Layer 6 of a small transformer language model trained on English Wikipedia (11 layers, counted from 0, width 64).
In attention head 1, each number of a token's query is one row of weights dot the token's vector x plus its bias. The head spreads its attention over the tokens so far by the softmax of query dot key.

Query weights of the head. A number n stands for n times 0.002.
q0 (bias -0.178): -20 110 1 -16 96 -225 97 150 159 98 -49 16 3 -90 -58 11 -17 104 101 -204 266 106 -192 83 -99 -46 -26 80 -64 -43 -182 30 44 276 -110 60 5 -133 119 152 -177 -243 139 117 -113 70 40 -119 66 -15 45 -205 24 -1 -130 33 -130 73 -125 72 44 96 37 -238
q1 (bias 0.164): -12 -261 -24 -34 -162 60 -99 161 56 -77 117 36 231 60 155 -96 -199 23 178 148 -155 -57 -34 -114 126 -105 25 52 15 -8 48 -262 323 -40 -22 -40 -90 228 -88 62 -53 129 -19 67 7 5 -8 119 -57 138 134 -124 41 -11 -154 156 164 -117 -130 -19 13 29 103 -133
q2 (bias 0.180): 37 36 64 -120 -93 186 -2 -31 51 -156 118 -24 183 -32 -15 -67 2 91 252 17 -119 -197 30 -181 38 -62 78 122 87 5 -49 -186 100 52 -70 -30 -7 60 183 49 61 86 10 -216 -180 72 87 169 28 82 -141 95 -157 20 48 -28 145 -159 -44 -89 -121 12 3 -78
q3 (bias -0.115): 100 -43 -72 -47 -32 -44 -99 36 223 129 -134 -149 152 -71 212 -57 -101 -178 -126 4 -88 -71 37 0 73 112 80 -249 15 27 -127 61 -16 63 69 20 -200 16 143 64 -181 -166 99 248 449 -95 -83 152 -5 -10 -106 -207 -223 114 -62 -77 -160 -10 11 117 -9 128 105 34
q4 (bias -0.114): -222 13 -80 225 -123 6 20 72 179 -158 -46 67 150 -1 79 -92 11 74 84 36 -56 -27 -173 -35 52 266 -70 -148 116 -123 -183 52 51 69 -201 14 66 158 31 53 -167 -202 41 4 41 -11 -40 177 136 -146 20 -34 -17 -172 -45 266 -108 -79 141 -112 279 -159 9 -40
q5 (bias -0.030): -227 -202 -1 -24 -124 -20 -244 -25 -59 -74 18 239 22 204 167 8 -13 -41 -60 44 91 23 244 116 -5 -107 10 -29 -134 127 59 -110 -186 -28 224 -94 81 9 57 -26 -62 -86 38 172 -64 110 -88 -85 15 -3 -79 -24 91 -9 -96 13 105 -91 -41 48 -124 78 17 -15
q6 (bias 0.193): 77 -317 151 95 -65 146 -167 -234 -253 101 -43 37 -270 45 43 219 -5 37 -295 109 7 24 204 -190 238 -4 161 169 -39 2 1 88 -82 -2 375 -113 -28 72 43 15 71 270 -181 -130 79 -42 13 -49 -62 12 -179 92 -33 -165 36 -262 65 209 72 -132 -109 -150 -185 157
q7 (bias -0.180): -69 -19 210 -100 -41 -165 -91 59 112 180 -15 -74 91 -164 134 -165 52 64 -159 48 -27 62 -110 106 45 -34 100 -137 -71 -137 -132 -1 115 72 -50 115 14 -72 -15 37 -97 -137 -52 -39 -119 -116 147 71 -85 -195 184 -12 194 143 128 -58 -27 169 -144 168 -85 -29 2 -7
q8 (bias -0.171): 92 -30 65 53 102 21 65 74 192 62 -114 -169 69 -123 -11 -93 -66 -11 -8 47 -7 133 -95 169 49 31 -59 -218 151 75 -112 -83 151 172 -264 28 89 -3 -118 -82 -204 -115 -1 -74 149 -77 -54 -13 -63 -28 27 -32 94 114 -105 50 114 76 0 -115 15 -49 130 -199
q9 (bias 0.004): -1 -75 15 -53 68 12 268 84 21 -135 -71 -16 -75 182 -7 24 43 -110 127 8 124 99 -202 109 7 38 -19 65 -36 -19 54 -25 123 -88 7 -35 -21 141 16 -35 -17 -78 136 -13 -9 -36 230 129 -29 -159 231 6 14 66 96 64 -118 22 -122 -33 2 -130 65 -123
q10 (bias 0.115): 98 109 -71 70 -226 -141 79 20 178 -31 83 36 72 89 186 -221 65 -144 -42 199 71 -30 -141 -128 -91 45 34 -8 -117 -99 -60 -15 -87 -17 -15 199 -83 83 -21 -14 68 42 16 -35 70 117 -60 326 -4 92 257 -167 -189 -26 153 28 -7 -23 64 -70 -91 -39 -261 -188
q11 (bias 0.242): -189 -48 30 69 -102 206 159 -66 -28 54 156 35 48 124 -99 162 3 125 -164 -92 27 -84 35 -69 -125 -152 -113 122 -95 15 -25 -3 -2 -160 58 -106 -145 -2 14 47 175 194 -22 -90 194 137 -91 20 99 -77 -78 101 221 -54 167 35 -74 -22 -206 -34 -178 -27 75 209
q12 (bias -0.078): -101 -2 -179 178 199 -57 -12 28 10 -27 -1 23 113 28 51 -5 -75 -99 49 -94 24 -62 -30 185 -50 74 30 -235 -40 -42 -238 101 104 -199 -208 -100 212 162 111 134 22 53 260 100 -33 13 124 137 -15 52 32 -243 -285 203 40 110 -51 -11 8 -37 -39 63 -155 -91
q13 (bias 0.123): -2 237 42 -321 -127 167 37 -144 -55 11 65 145 -41 96 -82 7 172 -15 212 -6 44 -73 -6 -26 -11 -118 233 32 -106 -123 198 -216 71 -23 35 -50 -134 104 90 50 -207 122 45 -216 26 -62 52 -36 108 -10 -152 1 252 67 53 173 -68 106 -49 -243 -100 111 -234 68
q14 (bias 0.135): 34 -238 -226 77 -278 -19 69 162 238 -93 -218 -45 -152 -39 40 7 2 41 -43 161 18 -180 212 -87 11 31 115 16 -21 124 95 60 134 94 25 268 -103 31 -122 61 160 -34 -142 -63 242 169 -196 183 74 -121 37 -41 -92 -89 158 -268 53 -257 -91 -41 25 -1 88 -85
q15 (bias -0.125): 105 126 -111 -90 24 -270 45 15 117 117 85 14 219 232 -3 -25 37 -96 -96 -67 84 -90 -26 41 91 -41 -67 -110 51 174 54 -49 223 -58 41 -27 112 204 21 -15 -37 -66 45 -152 98 -175 63 75 -226 -83 -59 -169 -43 0 -89 74 -57 -202 45 -66 -168 -42 114 -28
q16 (bias -0.096): 192 -15 -111 120 288 17 -76 19 -43 119 93 8 16 159 134 -279 -54 93 -43 -164 -19 -11 -241 29 -42 85 1 -99 134 69 -206 -226 203 218 -101 130 -68 -76 -14 52 -35 -171 -98 43 -225 -183 129 -152 6 50 -40 -35 85 -114 69 23 -160 69 -13 21 153 -42 53 33
q17 (bias -0.042): -8 71 -74 -68 -204 33 -90 -55 12 -65 -3 -31 244 105 15 -1 54 8 -190 -154 55 -118 -17 -5 -147 111 -52 -106 17 37 -54 -153 -22 -121 240 -31 81 137 124 89 10 82 65 152 113 31 195 -98 56 -109 38 54 -49 129 -50 -124 74 -5 -198 46 -129 53 84 48
q18 (bias 0.170): 307 -145 133 29 -68 112 -69 -137 -132 168 -89 -65 -109 -128 39 246 121 14 -257 -114 -91 33 138 -95 103 -118 103 186 135 -232 -38 -127 -67 54 173 -104 101 -13 -59 13 55 224 -119 82 76 -29 57 -158 -63 104 -53 43 61 -127 75 -67 68 85 -65 83 -142 -109 -226 158
q19 (bias 0.147): 91 -49 56 -246 -65 335 179 149 71 -116 7 42 110 102 38 39 -96 3 211 -30 -35 -225 65 -233 59 -129 301 -173 47 -59 185 -154 131 27 10 10 -66 -77 -67 92 -66 127 31 -177 75 -146 31 42 175 65 -205 -42 -70 -116 93 23 -27 -160 49 -46 -109 -45 19 56
q20 (bias -0.143): -43 129 -253 111 276 -95 146 -7 75 79 -56 -152 6 -225 11 0 97 -161 223 52 -25 -189 -163 -191 -70 106 -2 -258 43 95 -42 77 262 -51 -124 54 -7 81 106 247 62 -70 202 189 204 22 -103 -22 0 -103 -157 -151 -192 249 -235 144 -214 -59 -318 91 217 -51 125 -79
q21 (bias -0.173): -47 -109 61 76 -8 -129 -72 -84 -147 -21 -137 -35 -145 122 90 198 -69 -44 -191 -69 -46 150 -54 214 -85 9 -143 -199 -159 24 -47 30 -54 56 -10 20 99 105 -38 27 -21 -101 -31 125 -130 108 57 4 -99 19 322 53 7 106 -35 -105 28 257 -40 134 45 5 -57 -42
q22 (bias 0.207): 120 -143 116 -51 31 101 -50 -209 -211 -84 26 -128 11 133 -185 229 -19 -106 -103 89 -105 -98 180 -182 217 -99 35 92 158 59 65 78 40 51 151 -102 23 127 97 -86 136 30 61 -108 39 -4 106 -222 -52 112 -29 -106 198 -136 -51 -135 74 -129 58 35 -39 -95 -16 215
q23 (bias 0.141): -10 -163 149 -4 26 135 169 -76 -286 -79 -96 -6 -83 20 -84 188 -54 97 -439 39 10 -50 131 -93 33 -37 16 57 -10 233 107 309 -264 -214 89 -40 77 -19 -195 61 40 146 14 258 25 117 -203 -3 -126 120 -83 245 69 108 -25 -160 -82 27 -47 106 97 -104 -113 39
q24 (bias 0.073): 152 -133 -54 42 -124 -96 108 292 3 119 226 -53 -50 -51 199 -17 9 -65 9 52 -83 13 316 -103 44 -34 52 -59 50 45 -208 -36 124 -6 -167 198 -100 -170 -94 56 -62 -24 -75 137 132 90 -244 169 -92 -112 93 -33 -101 -33 -88 -79 -65 -261 -67 10 90 -8 177 -37
q25 (bias 0.143): 38 12 7 148 254 -19 -70 -117 -242 -114 -140 56 10 260 7 -74 -52 -49 -189 256 -75 286 151 -56 174 -3 107 108 -81 146 -138 246 -265 -167 18 -99 136 63 112 36 95 37 -50 145 -16 202 -111 -156 -250 -90 0 -42 186 -79 -233 -188 -36 -69 -52 44 255 42 -101 36
q26 (bias -0.107): 12 -184 -113 -78 125 136 134 33 54 100 -170 -73 47 8 134 -124 157 122 -29 -37 -91 -93 -47 110 23 -120 82 -52 -63 -100 24 -65 -30 26 36 -79 -58 71 -51 44 -138 -136 56 131 -131 81 72 -37 144 -141 -5 153 48 36 43 -16 -260 -67 -184 107 18 -19 2 63
q27 (bias 0.085): -92 64 159 16 51 135 159 -22 -124 -138 -218 -253 -35 16 -41 177 -124 18 -25 -70 38 -68 15 -33 75 -82 94 -157 52 -33 221 193 -116 -49 43 -186 46 -87 -42 -114 176 55 91 70 222 -80 119 -7 170 -18 125 105 11 37 131 -120 -24 75 -23 19 -188 -202 -39 105
q28 (bias -0.103): 22 -77 -148 88 32 -119 -171 -10 -108 26 260 52 -95 -50 -162 -76 -107 -32 -186 -27 -47 118 173 31 68 -30 9 -72 21 -35 -331 66 156 221 -1 115 48 -29 -172 -48 141 -28 57 -65 24 -116 25 -95 98 77 -54 16 145 145 -128 2 126 158 -54 -62 -3 36 -82 -63
q29 (bias -0.175): -61 -70 -87 51 -96 68 -35 161 324 -128 -21 -281 95 45 196 -358 -81 61 -43 281 -128 89 15 -79 -69 85 -119 -301 12 -83 -103 143 168 -51 -176 176 160 18 -26 27 -168 30 5 71 112 -47 71 108 -13 -45 225 -100 30 91 -272 66 -91 -94 -6 19 -162 -51 480 -121
q30 (bias 0.136): -144 52 120 -38 3 -106 118 17 143 -58 -27 -47 37 -117 97 -70 -109 84 256 -57 96 20 110 32 -152 -59 150 -63 28 37 47 75 -67 -41 23 -43 -89 29 -111 17 79 21 -42 90 -102 20 4 0 71 116 40 -272 -147 -38 168 31 112 -28 -36 -42 -83 108 32 -103
q31 (bias 0.019): -51 -27 1 168 -37 -29 120 153 117 -11 57 40 216 14 143 -270 -34 18 124 -104 -111 -87 -136 141 20 -103 15 -34 75 -67 30 -100 57 28 42 -91 -18 -83 -145 -64 5 -83 -37 65 104 11 -56 249 -73 -27 166 -30 -11 28 53 122 -302 -47 9 36 -124 174 61 -71

Each question shows a short text with each token's key, already scaled and adjusted for position as the last token sees it. A number n stands for n times 0.0028.

Then comes the last token's vector x. A number n stands for n times 0.0079.

0 " The": 208 -44 -15 63 226 -205 -358 254 218 18 56 -237 157 -29 -118 175 55 -23 -230 -57 259 12 -368 -268 108 -254 -37 -176 1 281 -24 -7
1 " m": 287 -82 -189 102 206 -144 -382 295 187 8 17 -303 147 -86 -145 198 33 -45 -251 -162 303 88 -381 -297 84 -249 -8 -177 32 234 -129 30
2 "ain": 240 -105 -41 65 194 -149 -417 354 183 -35 -5 -373 161 -149 -102 198 27 -46 -217 -22 227 43 -381 -316 147 -303 18 -150 57 216 -100 -39
3 " fl": 237 -183 -138 53 158 -178 -409 257 186 63 -43 -330 -7 -57 -93 163 54 -26 -251 -154 309 18 -378 -296 63 -257 74 -169 40 183 -149 -24
4 "aw": 263 -136 -103 96 153 -131 -400 315 208 36 -41 -397 130 -181 -182 238 -24 -35 -259 -199 247 127 -425 -247 132 -260 29 -229 -34 236 -132 -24
5 " in": 167 -100 -11 109 191 -172 -361 247 186 -12 87 -323 180 -90 -129 179 31 -35 -243 -77 260 33 -334 -271 109 -220 2 -137 -18 262 -64 2
6 " the": 276 -58 -65 -43 222 -180 -374 283 195 53 -21 -281 145 -93 -163 199 73 -45 -200 -177 242 58 -324 -254 93 -206 51 -204 34 228 -133 14
7 " d": 299 -138 -202 48 175 -133 -347 319 151 22 35 -284 66 -33 -136 158 -8 -61 -217 -137 296 30 -402 -222 68 -228 16 -92 57 253 -116 45
x: -5 -85 -6 -47 -157 34 177 -123 106 142 18 58 50 37 -108 43 205 221 -46 -119 -73 42 74 -158 -122 177 87 52 307 -30 -86 17 35 -91 -148 -211 -17 267 -15 -4 13 -33 -242 106 -60 67 93 -58 -176 101 101 -8 -29 -22 -41 76 20 -16 14 -134 47 -152 -57 25
To which token does the last token give the most attention? 6 " the"

0 " p": 221 -85 -52 81 210 -213 -376 263 244 19 52 -241 131 -31 -121 183 45 -1 -240 -96 276 27 -393 -261 88 -258 -29 -177 -17 285 -38 -15
1 "ost": 259 -188 -111 62 189 -184 -445 363 227 -24 -65 -373 138 -120 -196 196 -28 -27 -226 -136 283 103 -397 -309 63 -314 27 -138 42 258 -156 -24
2 "s": 294 -112 -108 100 187 -203 -390 260 293 23 -57 -353 148 -69 -102 231 34 22 -227 -124 311 99 -428 -316 74 -282 2 -190 43 303 -143 13
3 "\n": 135 2 5 80 205 -158 -339 205 202 -6 -25 -295 98 -21 -89 193 42 -2 -234 7 202 -32 -296 -355 54 -283 -47 -165 -34 217 -66 41
4 "|": 116 -31 44 26 206 -254 -333 188 211 37 60 -210 134 -13 -9 142 -20 -58 -187 28 198 -25 -288 -242 19 -298 -42 -74 -52 210 -28 1
5 " P": 173 -47 -123 73 174 -133 -393 314 170 115 26 -329 101 -27 -46 99 7 -46 -253 -79 286 99 -383 -270 64 -220 42 -102 -55 271 -98 36
6 "re": 335 -131 -168 70 218 -188 -351 232 243 -44 -5 -318 139 -68 -78 132 59 -63 -186 -36 242 71 -389 -273 -1 -282 -32 -120 54 286 -87 -45
7 "ced": 295 -103 -79 150 263 -165 -320 269 219 -81 29 -385 178 34 -57 195 -66 -66 -151 -10 286 34 -372 -306 13 -271 13 -124 28 276 -48 -43
x: 11 -108 125 -72 -45 67 173 -78 2 99 46 13 -20 -123 62 112 110 246 -71 -51 66 6 55 -66 -185 203 50 72 212 -18 -115 104 99 -179 -63 -127 -13 212 71 66 -140 -79 -190 54 -145 116 24 -70 -118 45 -26 -87 -60 -243 122 126 59 13 -67 -77 -19 -241 60 70
To which token does the last token give the most attention? 4 "|"

0 "ober": 194 -37 -29 111 219 -181 -357 248 215 0 51 -231 167 -8 -91 180 45 -13 -243 -41 286 5 -370 -280 133 -247 -34 -166 7 266 -22 -7
1 "ts": 285 -106 -94 79 146 -217 -363 278 302 36 -29 -360 175 -44 -67 224 23 -27 -198 -103 310 94 -391 -316 88 -256 6 -170 71 285 -164 -46
2 "on": 227 -72 -80 86 164 -214 -361 297 259 17 -89 -335 167 -61 -49 169 -37 -80 -287 -57 272 80 -344 -303 133 -250 -59 -116 90 276 -111 -49
3 ".": 234 12 53 118 181 -168 -350 258 216 20 45 -246 143 -23 -7 200 32 12 -210 0 285 0 -333 -286 95 -267 24 -164 -17 239 -104 23
4 " I": 215 -83 -74 49 198 -131 -292 274 159 66 11 -306 103 -59 -103 156 84 -85 -220 -84 222 59 -369 -305 158 -243 -34 -160 82 239 -136 -7
5 "S": 190 -103 -112 52 196 -171 -335 269 211 47 23 -304 150 -68 -69 187 101 -46 -252 -62 193 138 -371 -293 88 -272 -4 -119 57 220 -146 38
6 "B": 214 -95 -74 77 173 -141 -371 259 203 54 69 -288 150 -67 -9 248 71 -39 -289 -83 229 64 -352 -334 38 -277 29 -203 39 231 -169 58
7 "N": 167 -99 -127 39 203 -162 -344 326 201 77 35 -341 118 5 -25 181 19 -77 -261 -43 227 113 -342 -336 57 -282 34 -100 42 187 -137 4
x: -74 -121 82 -143 -85 52 126 -117 -13 39 111 -3 36 110 102 36 48 250 49 -114 -33 57 135 -96 -158 105 84 100 353 -111 -104 130 69 -81 -76 -171 13 109 -58 88 -61 29 -261 -2 19 -50 78 40 -155 193 -51 -161 -31 3 121 34 -27 -4 -179 -158 12 -135 67 29
Which two tokens does the last token look at most, in order? 3 ".", 0 "ober"

0 " F": 218 -70 -50 76 234 -211 -366 262 232 21 52 -254 138 -28 -116 181 75 -21 -236 -71 258 23 -376 -273 99 -255 -27 -178 -17 290 -16 -18
1 "a": 280 -155 -127 121 230 -170 -370 311 194 9 17 -449 163 -55 -187 154 -14 -33 -266 -113 216 154 -393 -289 56 -258 -40 -182 55 307 -150 -73
2 "ith": 305 -87 -81 58 188 -172 -384 300 275 31 -9 -362 109 -81 -73 178 47 -82 -267 -132 298 93 -414 -278 118 -254 62 -186 34 267 -74 14
3 ",": 191 -37 -17 37 167 -215 -358 263 187 4 -1 -297 130 -46 -61 136 53 -33 -201 -53 286 48 -365 -274 99 -273 26 -189 15 253 -137 -17
4 "\"": 222 -67 -32 82 197 -192 -290 290 145 28 39 -304 108 -127 -46 198 29 -55 -185 -87 205 48 -344 -313 210 -270 -45 -189 13 249 -140 -30
5 " J": 247 -54 -114 104 233 -111 -326 318 164 56 -32 -359 160 -56 -120 154 57 -56 -266 -83 291 111 -317 -284 68 -258 13 -180 73 237 -84 -43
6 "ew": 300 -78 -126 108 151 -148 -436 280 177 -14 10 -318 148 -116 -73 222 44 45 -195 -111 220 123 -347 -272 4 -311 30 -136 -29 170 -84 -31
7 "ish": 233 -70 -65 9 155 -221 -363 297 225 58 -66 -354 115 -95 -111 188 20 -77 -203 -150 252 112 -394 -302 119 -284 -14 -220 12 183 -78 -33
x: -41 -99 75 -17 -7 -10 61 -63 83 8 14 128 64 8 3 54 70 201 5 -66 -62 32 144 -163 -185 72 40 128 221 6 -66 102 14 -63 -124 -108 -100 213 115 6 -165 127 -323 80 22 -48 210 -20 -110 103 -66 -146 -65 -108 115 -2 7 -2 -95 -68 18 -329 50 105
Which token does the last token look at most, and with what share of its attention? 4 "\"", with about 40%

0 " N": 224 -69 -57 83 226 -206 -362 266 232 15 46 -248 148 -25 -109 185 66 -17 -242 -76 272 26 -382 -271 106 -258 -27 -182 -9 284 -14 -22
1 "it": 267 -75 -105 94 199 -169 -457 349 297 -40 -17 -393 165 -83 -102 193 45 -38 -255 -94 301 109 -426 -307 82 -246 57 -190 11 247 -129 -15
2 "z": 244 -70 -137 122 183 -172 -398 335 225 33 -2 -391 169 -75 -57 163 11 -32 -268 -117 284 143 -398 -329 129 -274 12 -216 32 269 -68 9
3 "e": 251 -103 -116 175 136 -203 -375 343 171 35 -11 -383 155 -147 -95 177 -44 -44 -263 -127 275 107 -358 -261 163 -261 -32 -140 25 296 -122 -29
4 ",": 186 -47 -3 31 172 -235 -367 263 195 -2 -10 -320 131 -58 -41 151 44 -45 -225 -66 291 65 -371 -279 89 -278 18 -197 4 257 -144 -18
5 " S": 243 -83 -99 133 203 -145 -340 258 204 14 2 -313 146 -58 -58 155 97 -78 -267 -85 266 93 -357 -299 134 -218 13 -192 82 297 -109 39
6 "ec": 287 -129 -95 93 168 -160 -425 328 236 -20 -32 -340 120 -108 -68 154 12 -7 -207 -163 235 117 -357 -269 50 -271 51 -143 0 256 -180 -12
7 "re": 326 -41 -106 102 222 -232 -370 294 285 -47 -78 -330 158 -51 -30 165 68 -34 -223 -49 266 135 -374 -318 36 -286 -48 -140 96 322 -115 -25
x: -35 -134 77 -142 -31 114 141 15 59 62 -1 58 163 -47 15 113 128 218 -83 -106 1 -37 3 -133 -189 207 -2 69 245 -110 -90 214 44 -61 -29 -28 -5 150 78 -91 -202 -4 -241 88 -101 -40 19 29 -38 171 2 -152 -99 -144 3 136 46 10 -140 -114 56 -187 8 97
To which token does the last token give the most attention? 0 " N"

0 "|": 158 -14 23 44 225 -227 -336 231 227 19 43 -206 141 2 -94 157 47 -31 -213 -3 228 -17 -340 -254 77 -274 -44 -147 -12 262 -4 -6
1 " P": 201 -79 -134 74 182 -146 -417 346 179 109 29 -343 103 -41 -60 93 19 -47 -275 -113 295 121 -408 -282 75 -244 69 -119 -49 294 -113 34
2 "re": 350 -141 -176 69 201 -193 -359 250 247 -30 8 -317 133 -57 -77 135 51 -65 -199 -59 246 84 -402 -273 3 -281 -24 -125 68 282 -112 -41
3 "ced": 321 -121 -98 147 245 -168 -330 285 232 -70 31 -389 170 32 -64 199 -61 -73 -168 -25 294 46 -388 -303 19 -273 23 -124 50 280 -74 -40
4 "ed": 318 -107 -43 136 199 -212 -383 253 278 -33 17 -312 215 -1 -77 213 -25 -46 -168 -48 309 28 -402 -295 22 -299 54 -141 5 287 -90 -20
5 " by": 206 -21 -16 55 216 -206 -339 293 226 34 -12 -309 111 -13 -86 129 16 -33 -219 -62 251 17 -357 -309 134 -298 32 -125 37 265 -104 15
6 " Al": 230 -96 -85 55 204 -160 -377 221 223 41 -35 -373 71 -78 -122 117 122 -102 -293 -142 214 73 -327 -302 77 -240 -15 -192 107 230 -139 6
7 "an": 236 -11 -64 48 181 -164 -392 293 218 12 5 -364 181 -79 -119 208 68 -73 -247 -97 204 80 -335 -279 133 -256 -7 -196 57 213 -62 -27
x: 56 -55 149 -46 6 -99 52 -94 15 18 -29 -17 139 105 62 58 204 261 -35 -62 35 23 66 -223 -126 189 15 96 283 -29 -83 75 -2 -94 -75 -162 -109 172 -76 -5 -203 20 -283 79 -64 40 34 28 -42 69 9 -136 -91 27 101 118 -15 24 -99 -190 29 -198 110 49
Which token does the last token look at most, and with what share of its attention? 0 "|", with about 80%

0 "e": 214 -68 -42 89 235 -219 -370 269 228 15 27 -257 164 -56 -126 183 54 -15 -242 -77 275 36 -386 -273 102 -280 -33 -178 -15 297 -24 -22
1 ":": 167 -68 5 73 244 -252 -346 274 239 -38 42 -291 132 -19 -70 167 5 -27 -207 -18 238 23 -394 -266 61 -324 -40 -151 -23 221 -115 15
2 " R": 252 -109 -168 139 236 -157 -361 308 217 61 -15 -329 106 -23 -89 175 63 -58 -284 -102 271 73 -372 -324 117 -290 -10 -140 72 219 -93 21
3 "ec": 302 -138 -141 112 174 -152 -431 325 270 0 -68 -331 130 -103 -91 124 -34 41 -203 -171 257 139 -428 -264 -17 -312 68 -100 13 274 -178 -3
4 "over": 292 -100 -86 83 171 -209 -364 330 250 0 -64 -335 130 -106 -80 124 42 -82 -192 -89 226 106 -412 -362 53 -343 32 -65 72 246 -110 28
5 "ing": 278 -84 -51 101 177 -208 -359 273 255 25 -29 -324 180 -70 -77 179 65 -30 -194 -67 300 60 -374 -297 57 -237 31 -149 98 262 -166 -9
6 " the": 296 -44 -65 -30 245 -172 -344 283 192 55 -18 -269 153 -66 -142 173 51 -48 -201 -166 239 66 -351 -290 70 -238 20 -203 65 218 -129 16
7 " He": 272 -69 -115 102 215 -133 -374 266 166 66 92 -411 131 -114 -73 194 14 -8 -275 -88 244 123 -365 -260 120 -214 -56 -133 -21 277 -88 1
x: -25 -145 44 -44 -150 34 181 -103 109 149 -36 38 64 87 -7 -28 169 251 -63 -140 -58 26 61 -137 -153 55 64 184 254 3 -73 154 21 -75 -129 -161 -33 234 -13 20 -187 32 -166 116 -11 38 39 -11 -142 94 -32 -147 -17 -35 -9 44 -16 90 -65 -79 11 -194 -78 180
To which token does the last token give the most attention? 1 ":"

0 "\n": 166 -11 -4 70 225 -208 -343 239 214 22 35 -223 132 9 -102 169 67 -18 -222 -19 241 -5 -337 -277 87 -257 -35 -169 -27 259 -9 -1
1 "-": 228 -167 -44 9 110 -259 -305 289 183 -10 8 -285 109 0 -113 194 27 -23 -146 -62 229 33 -358 -250 14 -313 -19 -154 -26 161 -96 -52
2 " V": 251 -109 -153 154 211 -131 -367 292 195 77 57 -384 132 -36 -74 140 -3 -83 -301 -76 274 78 -402 -278 53 -213 21 -112 -37 325 -43 40
3 "iet": 266 -114 -133 18 164 -148 -324 322 197 -32 25 -394 164 -149 -133 154 -26 -53 -192 -163 257 130 -378 -313 19 -228 -29 -153 36 251 -36 -112
4 "n": 285 -89 -127 107 135 -203 -396 227 239 -3 -52 -323 120 -70 -74 126 -40 -64 -252 -85 284 111 -374 -312 38 -315 -37 -101 42 279 -66 -12
5 "am": 253 -33 -55 110 164 -187 -385 284 253 15 -59 -401 152 -136 -40 145 2 -88 -348 -86 285 105 -344 -298 63 -259 -76 -161 28 211 -57 -51
6 ",": 159 -11 3 58 165 -222 -346 247 203 -14 7 -298 111 -52 -41 131 24 -35 -188 -49 277 17 -354 -271 84 -262 23 -179 -1 263 -113 -16
7 " an": 249 -64 -60 85 217 -224 -348 258 220 -7 37 -270 162 -112 -151 171 36 -46 -162 -202 225 60 -341 -272 74 -237 -30 -227 -15 219 -129 14
x: 5 -45 80 -43 -24 -24 72 -70 59 135 -77 -10 82 27 -43 97 147 302 -50 -117 -84 -29 -88 -95 -223 124 77 125 327 57 -96 68 -50 -49 -71 -112 -85 144 36 0 -139 143 -360 74 7 46 46 -34 -161 152 6 -41 -121 -69 83 57 -99 -7 -26 -74 102 -158 24 147
To which token does the last token give the most attention? 1 "-"

0 "\n": 166 -11 -4 70 225 -208 -343 239 214 22 35 -223 132 9 -102 169 67 -18 -222 -19 241 -5 -337 -277 87 -257 -35 -169 -27 259 -9 -1
1 "-": 228 -167 -44 9 110 -259 -305 289 183 -10 8 -285 109 0 -113 194 27 -23 -146 -62 229 33 -358 -250 14 -313 -19 -154 -26 161 -96 -52
2 " W": 306 -62 -137 127 230 -113 -356 284 166 75 78 -344 208 -34 18 256 -38 -30 -230 -54 286 105 -364 -294 119 -228 9 -152 -41 278 -69 41
3 "al": 302 -146 -117 24 174 -189 -397 250 239 -8 3 -354 149 -108 -166 176 36 -105 -227 -165 205 119 -388 -268 77 -272 -59 -213 80 177 -105 -27
4 "ter": 271 -101 -142 38 187 -174 -380 283 191 51 29 -347 180 -91 -49 146 11 -79 -212 -116 253 116 -383 -318 62 -280 -34 -121 63 275 -47 -14
5 " S": 278 -68 -137 121 206 -119 -335 307 246 48 -5 -383 138 -57 -59 168 68 -48 -240 -112 235 136 -385 -333 82 -246 17 -188 102 302 -102 28
6 "l": 285 -136 -111 52 163 -199 -465 236 263 -27 -14 -359 52 -63 -43 114 42 -112 -298 -87 271 100 -350 -289 69 -290 -5 -113 39 240 -117 -7
7 "oc": 244 -74 -139 103 250 -166 -398 399 216 66 7 -364 121 -34 -124 139 -23 -31 -237 -206 234 115 -399 -284 39 -256 43 -134 -60 220 -51 8
x: -90 -191 134 -4 -11 -29 31 -19 111 203 10 -27 1 0 -54 134 141 233 -63 -62 -89 135 155 -82 -232 185 -79 68 336 -84 -72 62 108 -146 10 -176 -69 226 29 -6 -115 -44 -230 73 -95 -93 112 -8 -64 69 -22 -59 -56 -1 133 58 -72 -17 -76 -115 66 -113 13 49
Which two tokens does the last token look at most, in order? 1 "-", 0 "\n"

0 "il": 227 -70 -53 84 225 -222 -371 288 249 13 18 -267 161 -48 -137 195 54 -12 -228 -84 284 41 -395 -274 95 -283 -24 -187 -11 295 -27 -36
1 "ity": 250 -70 -72 84 186 -181 -336 373 212 15 -15 -343 150 -130 -166 197 45 -60 -212 -133 264 96 -405 -320 71 -266 -7 -176 67 263 -126 -17
2 " of": 206 -58 -37 56 208 -202 -343 313 148 26 30 -283 172 -84 -171 143 73 -51 -215 -96 260 77 -355 -289 100 -276 19 -165 63 268 -92 13
3 " the": 279 -52 -75 -23 230 -187 -365 310 186 49 -7 -288 154 -87 -179 194 74 -43 -193 -173 248 67 -360 -263 91 -227 42 -213 31 230 -121 14
4 " S": 273 -76 -136 77 199 -128 -347 295 224 33 -6 -361 114 -59 -114 167 98 -56 -240 -80 220 106 -387 -280 128 -223 26 -179 82 299 -100 40
5 "ov": 282 -115 -136 107 157 -149 -405 327 186 -15 12 -437 157 -98 -79 208 32 -5 -247 -77 228 135 -377 -326 39 -290 36 -120 -32 267 -54 -46
6 "iet": 274 -58 -91 46 190 -190 -336 334 216 -44 -19 -354 171 -159 -99 167 19 -52 -215 -146 276 121 -377 -309 84 -237 -45 -196 48 278 -32 -102
7 " m": 272 -66 -183 112 198 -167 -363 278 186 -2 -4 -282 119 -105 -140 180 60 -8 -234 -164 306 83 -364 -273 51 -247 3 -174 13 242 -124 17
x: -7 -58 3 -71 -171 0 88 0 89 115 -41 -25 76 27 -60 62 188 247 -19 -166 -89 15 -3 -150 -164 141 63 141 247 -84 -165 70 -73 -92 -64 -148 63 219 87 23 -65 84 -247 131 -27 2 21 -76 -246 199 -28 -43 14 -11 116 59 -31 -46 -80 -65 77 -88 114 52
Which token does the last token look at most, and with what share of its attention? 3 " the", with about 30%